Layer 3 of a small transformer language model trained on English Wikipedia (16 layers, counted from 0, width 128).
A neuron adds its activation times its output weights to the MLP's output. To switch it off is to set its activation to zero at one token and run the rest of the model.

Output weights of the MLP neurons that the questions are about. A number n stands for (n - 500) times 0.00048.
n17: 564,545,459,518,494,612,573,405,294,490,504,490,601,605,588,521,526,482,453,537,479,514,532,628,629,521,543,391,407,295,660,505,554,520,477,458,479,458,492,472,607,553,467,487,528,493,544,646,498,470,461,504,523,559,428,445,527,480,543,544,533,444,478,487,567,452,500,514,461,649,420,390,469,595,483,486,569,455,448,480,524,451,438,585,526,500,526,506,437,429,538,477,462,537,434,436,509,452,510,449,549,504,379,556,521,554,504,455,357,509,530,500,458,478,559,475,528,443,461,463,456,575,480,519,543,403,536,471
n24: 584,578,456,583,560,384,454,497,317,528,791,676,557,545,260,175,468,532,727,500,609,503,570,542,510,339,368,641,578,714,365,395,355,577,524,406,618,455,559,438,629,534,677,626,356,479,595,402,511,424,497,524,550,343,528,254,401,643,303,599,504,428,366,471,587,521,552,474,582,295,311,446,454,566,441,494,460,543,490,500,515,461,482,444,446,481,629,557,515,767,334,507,671,560,650,474,574,551,651,483,514,391,514,545,530,571,401,430,678,639,535,346,624,413,409,629,279,443,379,559,546,405,569,444,584,520,317,391
n72: 526,503,419,313,549,510,615,449,494,576,497,468,480,305,474,500,582,518,506,434,627,590,676,401,614,298,549,545,512,367,528,415,657,453,452,832,417,405,505,532,306,462,482,317,486,414,560,446,365,578,421,481,295,469,538,451,436,547,425,413,525,547,745,530,531,391,500,457,580,641,347,586,519,553,338,429,653,431,451,476,584,442,541,464,503,363,527,600,346,565,488,525,318,453,424,404,567,471,280,546,759,612,453,575,449,492,644,593,486,642,450,547,415,688,565,552,439,601,474,541,751,589,562,538,818,491,432,489
n86: 503,385,637,304,328,555,462,497,603,322,402,438,382,372,510,642,489,485,412,507,511,473,613,517,626,455,556,566,253,570,525,526,610,588,389,578,447,438,479,515,256,516,539,275,506,594,347,406,496,671,557,617,310,604,494,367,536,392,468,297,518,584,470,624,609,392,515,562,476,473,650,468,367,401,471,479,503,503,597,374,717,469,525,553,430,479,554,597,403,441,326,490,428,458,465,555,562,546,627,627,381,585,324,420,714,555,567,384,475,423,636,520,485,655,563,450,781,229,404,489,533,689,374,613,382,513,341,633
n100: 450,411,264,594,294,594,512,647,438,485,482,400,369,475,474,569,522,570,348,734,475,453,400,520,576,605,523,637,609,459,541,437,553,609,425,596,191,577,490,494,482,705,584,513,397,514,538,458,370,459,491,516,540,736,401,465,396,402,532,510,393,357,537,451,511,491,468,595,494,211,615,622,390,524,494,539,715,633,374,415,633,531,476,344,383,434,506,411,497,655,412,477,408,527,552,454,545,627,488,726,513,451,575,540,661,337,573,412,535,394,602,387,512,451,538,500,479,574,345,618,528,383,423,776,465,682,767,445
n135: 540,413,577,385,625,437,599,664,292,489,567,450,514,575,484,680,372,641,547,802,541,350,618,577,580,558,492,440,474,426,622,698,371,538,425,463,825,444,488,605,351,582,484,366,622,497,355,610,355,435,479,328,381,591,733,386,488,238,566,634,401,507,472,470,580,539,528,489,419,624,289,704,374,431,489,464,538,724,500,552,561,545,649,484,442,360,471,479,476,211,225,414,406,515,356,418,520,697,286,557,549,776,221,673,794,523,474,445,423,589,668,407,245,485,651,516,487,258,468,347,651,419,490,666,302,736,608,664
n141: 546,421,300,534,445,450,465,466,631,472,416,467,313,524,503,540,408,387,218,552,416,651,393,564,421,560,497,651,497,500,430,358,530,594,681,540,548,394,429,584,491,519,586,500,567,561,700,353,542,535,402,381,488,428,603,505,397,465,503,450,448,449,466,526,441,594,403,495,500,489,457,539,433,546,465,564,720,620,560,542,551,476,530,486,657,583,428,460,537,657,495,472,589,615,524,476,376,377,520,569,567,419,474,432,561,551,513,482,488,500,508,478,619,669,604,760,515,616,460,491,502,345,348,475,491,414,565,601
n143: 403,558,561,490,342,524,356,642,621,547,625,562,443,477,441,712,503,452,480,530,524,441,621,564,566,679,375,424,644,427,520,551,531,515,442,275,619,259,516,384,730,544,411,688,411,533,248,622,489,580,521,653,565,454,478,463,486,674,493,606,691,425,415,364,464,696,497,617,503,580,500,367,570,528,463,671,410,507,748,674,491,438,323,213,392,561,338,482,455,525,639,449,563,453,518,629,480,418,370,454,262,503,457,622,268,394,590,471,578,516,443,542,359,714,442,525,642,581,299,563,325,489,512,390,537,655,486,485
n237: 460,409,421,734,497,482,490,417,514,543,547,577,443,346,686,696,453,547,384,497,472,556,547,516,571,506,467,450,466,404,582,492,452,581,693,567,417,416,356,411,532,575,479,635,366,510,453,398,478,651,526,523,411,367,546,516,453,337,434,532,555,602,542,469,521,524,474,450,508,801,665,523,404,235,654,497,352,336,625,525,567,478,415,461,538,462,448,540,569,497,529,509,583,424,610,506,579,538,516,329,494,441,636,548,515,382,492,371,720,588,375,485,572,497,425,524,581,529,521,585,632,237,649,390,478,404,333,492
n272: 475,367,566,418,651,543,472,463,481,665,334,521,514,560,488,780,460,671,394,560,609,436,301,353,604,298,456,544,613,322,492,510,475,589,650,729,449,466,434,500,530,605,401,449,626,473,670,449,436,485,663,672,557,479,646,134,484,581,539,579,729,460,659,369,576,303,521,242,636,668,436,567,527,576,466,526,381,338,299,326,704,553,360,440,255,662,259,545,234,517,661,602,446,279,254,589,508,547,589,815,619,512,479,286,641,540,522,422,483,722,489,524,381,493,387,508,609,562,380,538,611,626,486,284,584,553,567,472
n349: 394,515,460,639,572,479,515,340,398,415,486,452,403,454,372,414,547,450,567,470,518,500,508,511,543,502,634,583,567,404,445,405,431,458,500,522,438,425,503,385,578,552,381,648,443,557,489,548,479,512,539,517,586,677,588,452,515,479,527,483,609,477,642,540,515,549,564,506,498,549,585,433,625,486,549,441,673,544,593,516,427,545,434,543,463,421,531,544,452,480,600,525,463,541,527,558,485,485,584,491,498,492,536,428,468,466,456,458,435,556,506,500,446,492,534,522,574,429,405,409,453,456,472,479,326,592,422,472
n395: 519,571,429,433,431,475,636,599,338,435,492,691,597,500,258,350,299,393,337,412,624,420,563,597,496,434,243,610,673,585,329,322,316,569,289,440,546,488,570,523,518,600,503,555,627,471,572,383,705,537,741,337,661,485,652,622,542,393,682,644,500,632,278,624,422,568,368,544,449,60,375,571,582,426,549,406,759,455,388,548,600,326,250,384,387,457,625,529,607,491,615,265,685,446,972,706,433,487,595,331,662,479,420,517,576,528,622,551,440,684,320,688,481,388,644,573,267,763,615,405,626,156,589,454,531,565,135,478
n473: 436,502,550,611,525,388,399,656,672,536,429,446,540,404,426,346,553,375,478,494,430,360,626,577,360,445,483,452,505,549,505,512,551,478,461,284,601,460,438,544,375,425,571,548,699,507,530,539,524,593,527,302,462,493,479,667,593,610,450,618,719,528,506,572,480,508,462,567,448,454,444,575,603,523,527,549,432,687,451,484,541,527,615,440,536,518,451,326,532,324,485,609,454,547,400,487,411,584,523,589,538,385,607,598,411,566,532,474,534,671,503,507,564,489,413,163,413,467,355,391,445,500,426,562,362,538,553,485
n593: 359,559,599,703,456,355,717,417,437,540,570,636,348,298,203,204,564,479,399,379,344,540,500,547,267,400,312,678,745,589,180,481,480,660,271,680,443,395,507,419,266,565,611,654,644,419,409,500,657,560,481,136,797,524,581,528,345,513,357,668,476,634,477,580,457,366,587,554,438,561,500,390,701,516,658,639,706,267,486,720,420,339,519,653,623,673,422,537,550,566,516,675,597,528,718,587,439,425,328,364,491,703,276,626,197,566,512,554,971,280,279,562,415,621,383,256,519,404,487,562,511,391,345,407,547,428,495,715
n620: 402,570,500,476,566,705,421,488,661,497,479,446,511,575,650,561,317,622,450,452,587,437,521,567,442,472,487,624,452,500,552,511,486,544,649,386,548,696,620,410,503,606,281,554,530,450,463,384,476,482,483,327,631,494,328,537,389,432,385,465,601,599,572,566,634,554,472,536,494,569,509,585,537,494,254,550,438,512,458,625,658,630,514,506,310,479,576,514,478,272,500,494,607,619,425,560,406,693,677,513,638,402,560,380,437,759,435,515,497,443,623,547,437,392,399,380,261,437,490,469,292,379,625,373,544,494,473,391
n629: 450,477,335,539,436,461,500,482,673,585,449,491,551,485,581,543,530,530,327,525,483,247,629,291,497,557,307,494,448,496,441,698,608,455,613,482,633,580,283,651,503,440,495,468,425,438,454,350,444,660,503,343,514,549,441,256,610,387,377,339,443,707,520,613,554,589,615,494,461,460,623,318,572,426,631,580,481,405,378,464,556,528,618,628,479,464,497,419,424,541,535,618,494,464,448,494,545,506,421,460,212,571,476,230,542,416,593,506,412,605,652,551,506,451,493,517,644,736,415,521,475,560,404,603,637,450,663,640

Each question names a token from some text and the token that comes next. It shows the activations a of the neurons there, in the order above. A number n stands for (n - 500) times 0.0034.

Then comes g, the gradient of the next token's log-probability with respect to the MLP's output, scaled to length 1. A neuron's effect is roughly proportional to its activation times (output weights . g). A number n stands for (n - 500) times 0.00079.

"wer", then "ks"
a: 462,558,480,492,562,500,479,454,463,486,620,500,452,591,486,467
g: 507,485,714,420,485,592,570,590,389,553,462,367,362,417,525,570,609,513,577,537,622,369,496,554,597,574,487,513,591,576,462,518,407,409,624,454,306,676,690,320,538,336,545,379,608,643,701,501,465,645,205,422,639,655,601,469,432,462,464,493,282,413,524,489,409,456,496,661,576,268,407,569,595,507,580,631,322,437,503,385,460,584,313,265,430,416,502,728,413,383,409,726,345,330,429,557,431,557,420,558,517,384,518,566,482,621,381,637,248,499,650,346,549,603,639,694,721,604,459,495,591,472,350,504,520,493,464,530
Which two neurons, each switched off alone, lower its probability most, in order? n100, n237

"005", then ": L"
a: 480,547,758,497,571,494,453,451,471,452,504,499,476,528,485,499
g: 402,535,482,800,349,629,304,420,470,583,524,410,446,448,637,393,588,627,406,447,544,621,386,540,552,593,340,729,599,514,616,619,550,544,388,320,628,607,413,611,711,571,501,290,330,523,418,498,524,570,343,511,400,312,533,439,549,530,424,752,342,524,714,460,529,590,408,363,408,388,416,372,581,344,499,636,516,603,407,552,520,484,291,490,437,628,672,459,506,520,397,560,599,288,584,419,605,537,492,611,360,444,617,423,497,456,353,578,508,778,404,438,631,349,368,453,402,666,478,512,559,413,389,390,579,718,522,615
Which neuron, switched off, raises the next token's probability most? n72

";", then " Form"
a: 476,610,451,464,466,476,450,458,666,470,495,489,458,490,466,478
g: 513,424,530,380,369,401,463,286,426,650,419,356,580,521,622,513,560,575,542,295,585,392,685,531,489,547,568,413,555,419,379,358,393,320,527,471,370,535,533,487,445,569,490,581,411,302,282,295,687,556,483,415,323,596,623,508,645,388,438,303,704,688,529,455,664,527,508,396,492,621,501,641,619,456,536,606,666,411,552,636,517,427,566,454,661,477,396,457,512,428,449,710,471,662,719,639,264,483,409,577,525,508,589,563,536,579,446,374,299,413,378,545,467,657,212,586,603,715,700,530,509,514,504,584,585,365,521,387
Which neuron, switched off, lowers the next token's probability most? n237

"ch", then "o"
a: 530,485,464,492,591,499,456,464,486,463,676,498,569,832,496,461
g: 622,647,232,398,448,376,710,483,578,429,475,422,493,408,469,581,690,365,485,480,527,424,468,475,685,370,503,689,595,564,561,592,468,207,592,502,400,536,478,567,286,498,668,588,347,328,410,568,644,523,665,550,570,634,685,501,542,288,380,460,641,569,619,224,589,529,623,498,639,491,543,426,550,455,529,418,552,590,614,418,461,394,595,556,501,432,523,317,559,501,538,395,663,328,563,531,327,544,539,457,582,583,434,478,438,271,432,693,376,328,574,561,470,554,693,565,447,405,457,573,318,490,573,580,173,520,599,467
Which neuron, switched off, lowers the next token's probability most? n349

" published", then " research"
a: 528,509,578,464,790,465,481,511,461,491,495,484,460,450,494,491
g: 579,125,570,516,601,532,505,599,384,447,631,590,425,405,474,559,572,534,744,458,259,423,264,446,465,581,447,541,533,495,479,531,445,460,657,727,539,572,599,576,555,323,540,452,318,539,662,513,553,527,355,752,490,328,388,657,561,466,391,493,451,360,434,448,391,432,411,406,412,492,465,451,507,676,405,561,443,596,482,430,458,536,554,321,371,584,625,558,634,487,464,706,227,752,558,536,537,586,183,417,451,526,585,520,465,475,448,421,526,603,483,452,474,461,497,433,477,689,416,561,631,624,462,649,396,485,483,812
Which neuron, switched off, lowers the next token's probability most? n100

"ood", then " |"
a: 503,505,458,485,718,490,454,486,487,499,468,496,459,551,492,479
g: 561,565,593,710,364,588,413,363,553,583,499,447,527,458,491,626,459,557,592,595,600,465,591,464,438,742,662,595,458,712,520,440,459,316,425,289,462,577,430,429,658,431,663,504,397,237,587,546,454,397,328,460,695,469,549,429,461,207,422,382,483,621,534,682,564,537,603,424,632,361,443,438,641,511,373,488,411,383,296,535,465,492,337,326,407,610,568,758,487,514,524,623,389,582,375,509,544,516,497,458,624,586,749,511,532,483,365,395,521,410,659,531,550,496,460,510,415,768,373,486,401,453,572,590,565,181,583,392
Which neuron, switched off, lowers the next token's probability most? n100

" For", then " Big"
a: 463,618,460,454,583,451,513,452,468,498,461,498,462,471,484,477
g: 509,431,488,512,604,456,504,597,777,504,752,494,583,606,350,587,586,526,565,498,334,635,353,612,529,365,402,355,634,713,388,538,716,240,477,466,516,624,240,518,426,568,492,507,590,352,483,474,615,382,413,324,475,493,583,438,267,517,352,546,434,543,528,314,575,540,431,558,384,440,472,390,661,591,385,503,689,437,518,615,377,494,415,528,626,599,637,650,446,384,468,556,412,636,575,507,690,655,589,662,519,481,424,457,432,432,203,641,835,463,472,508,495,356,357,425,455,516,537,442,626,449,485,418,391,399,449,546
Which neuron, switched off, raises the next token's probability most? n593

"ource", then " and"
a: 547,495,454,481,693,498,500,792,479,478,468,496,457,507,459,458
g: 464,507,460,547,548,615,470,695,492,326,302,354,396,552,461,540,607,350,588,430,364,396,537,547,580,751,478,636,611,381,360,284,601,543,515,356,533,614,370,244,452,456,422,565,523,551,635,626,427,502,458,457,489,539,417,515,626,454,322,631,400,387,403,507,571,644,438,785,388,427,456,562,676,673,579,690,452,480,388,338,584,492,260,278,344,612,357,579,609,390,503,635,483,302,597,426,368,471,563,505,415,554,578,778,599,529,409,472,674,634,698,490,546,448,469,344,536,573,333,521,615,541,545,541,628,474,517,471
Which neuron, switched off, lowers the next token's probability most? n143

" after", then " she was"
a: 454,724,451,453,616,902,517,453,463,485,455,465,465,472,499,468
g: 504,487,465,476,602,473,440,370,458,593,579,648,559,337,477,498,367,428,179,630,365,477,419,456,487,548,372,542,376,364,497,604,506,481,446,602,565,527,711,213,376,574,572,745,464,401,350,443,487,512,715,465,637,494,486,562,438,423,589,528,676,602,476,461,518,486,441,588,377,460,318,564,521,579,515,458,438,553,862,477,507,435,691,551,443,498,588,458,354,586,413,366,851,589,428,550,557,681,532,373,596,512,443,377,529,498,481,481,468,291,518,644,539,497,682,324,594,553,342,371,313,577,380,635,468,575,393,706
Which neuron, switched off, lowers the next token's probability most? n135

"im", then "ony"
a: 562,502,452,499,472,499,451,475,468,474,468,499,453,649,491,464
g: 421,734,645,375,600,476,492,383,609,510,428,420,514,276,540,462,485,274,385,514,529,320,537,553,561,492,380,537,671,429,405,651,564,337,441,625,425,516,566,436,518,667,360,463,565,522,478,488,419,490,508,378,289,499,484,382,226,377,399,454,684,608,468,415,748,506,689,539,346,538,398,588,588,676,432,548,475,593,672,596,665,698,460,358,570,504,492,522,398,422,683,733,544,406,519,548,391,424,455,733,644,545,382,520,393,597,500,573,294,443,541,314,615,514,585,582,620,530,464,653,587,329,395,641,317,523,359,426
Which neuron, switched off, raises the next token's probability most? n72

"on", then "ly"
a: 485,523,540,499,541,500,451,455,479,452,465,499,500,614,456,477
g: 618,505,597,213,533,635,625,563,494,436,303,408,635,425,378,312,492,443,451,439,400,454,736,578,699,546,476,462,461,283,492,607,427,633,491,468,345,416,507,359,389,517,373,473,561,440,447,501,632,467,678,361,369,718,606,534,569,583,354,450,656,578,447,367,295,549,417,539,655,564,510,535,513,551,450,373,618,686,447,530,567,678,510,339,365,528,445,453,566,390,494,495,489,437,556,524,640,359,274,531,297,623,452,653,518,832,550,549,450,367,468,519,467,622,666,653,514,344,516,608,471,648,525,291,425,459,517,704
Which neuron, switched off, lowers the next token's probability most? n593

" year", then " as"
a: 517,501,647,482,727,466,454,453,460,479,451,488,454,526,496,471
g: 574,532,380,531,540,461,448,451,490,567,642,523,616,349,554,547,322,644,567,383,438,634,345,478,662,503,418,491,450,410,642,438,627,452,527,397,420,496,496,421,504,521,414,618,274,554,410,380,488,496,786,345,352,477,537,590,589,377,638,380,832,433,355,369,516,465,417,638,390,598,538,485,478,649,429,287,652,396,535,525,821,404,646,496,403,558,526,339,358,516,630,283,546,379,352,612,486,709,302,513,661,506,429,475,494,467,723,447,554,410,588,578,570,464,392,374,548,393,567,713,593,656,588,409,507,392,438,600
Which neuron, switched off, lowers the next token's probability most? n72

"ro", then "ach"
a: 468,553,451,492,546,500,657,456,481,455,533,498,462,648,462,454
g: 493,466,500,601,115,691,507,493,542,605,551,428,363,588,493,567,483,532,575,398,637,559,514,654,375,450,537,402,282,221,487,442,592,572,746,416,687,468,356,500,487,518,449,634,427,412,314,467,506,283,451,438,476,630,373,453,403,593,563,306,613,460,465,515,514,594,395,588,382,602,493,620,650,461,410,270,607,610,521,664,698,463,577,599,491,537,414,560,681,422,500,386,433,546,598,487,333,639,468,343,691,471,493,358,218,284,550,541,628,562,560,558,509,625,501,443,743,497,504,371,506,454,639,593,513,427,521,552
Which neuron, switched off, lowers the next token's probability most? n141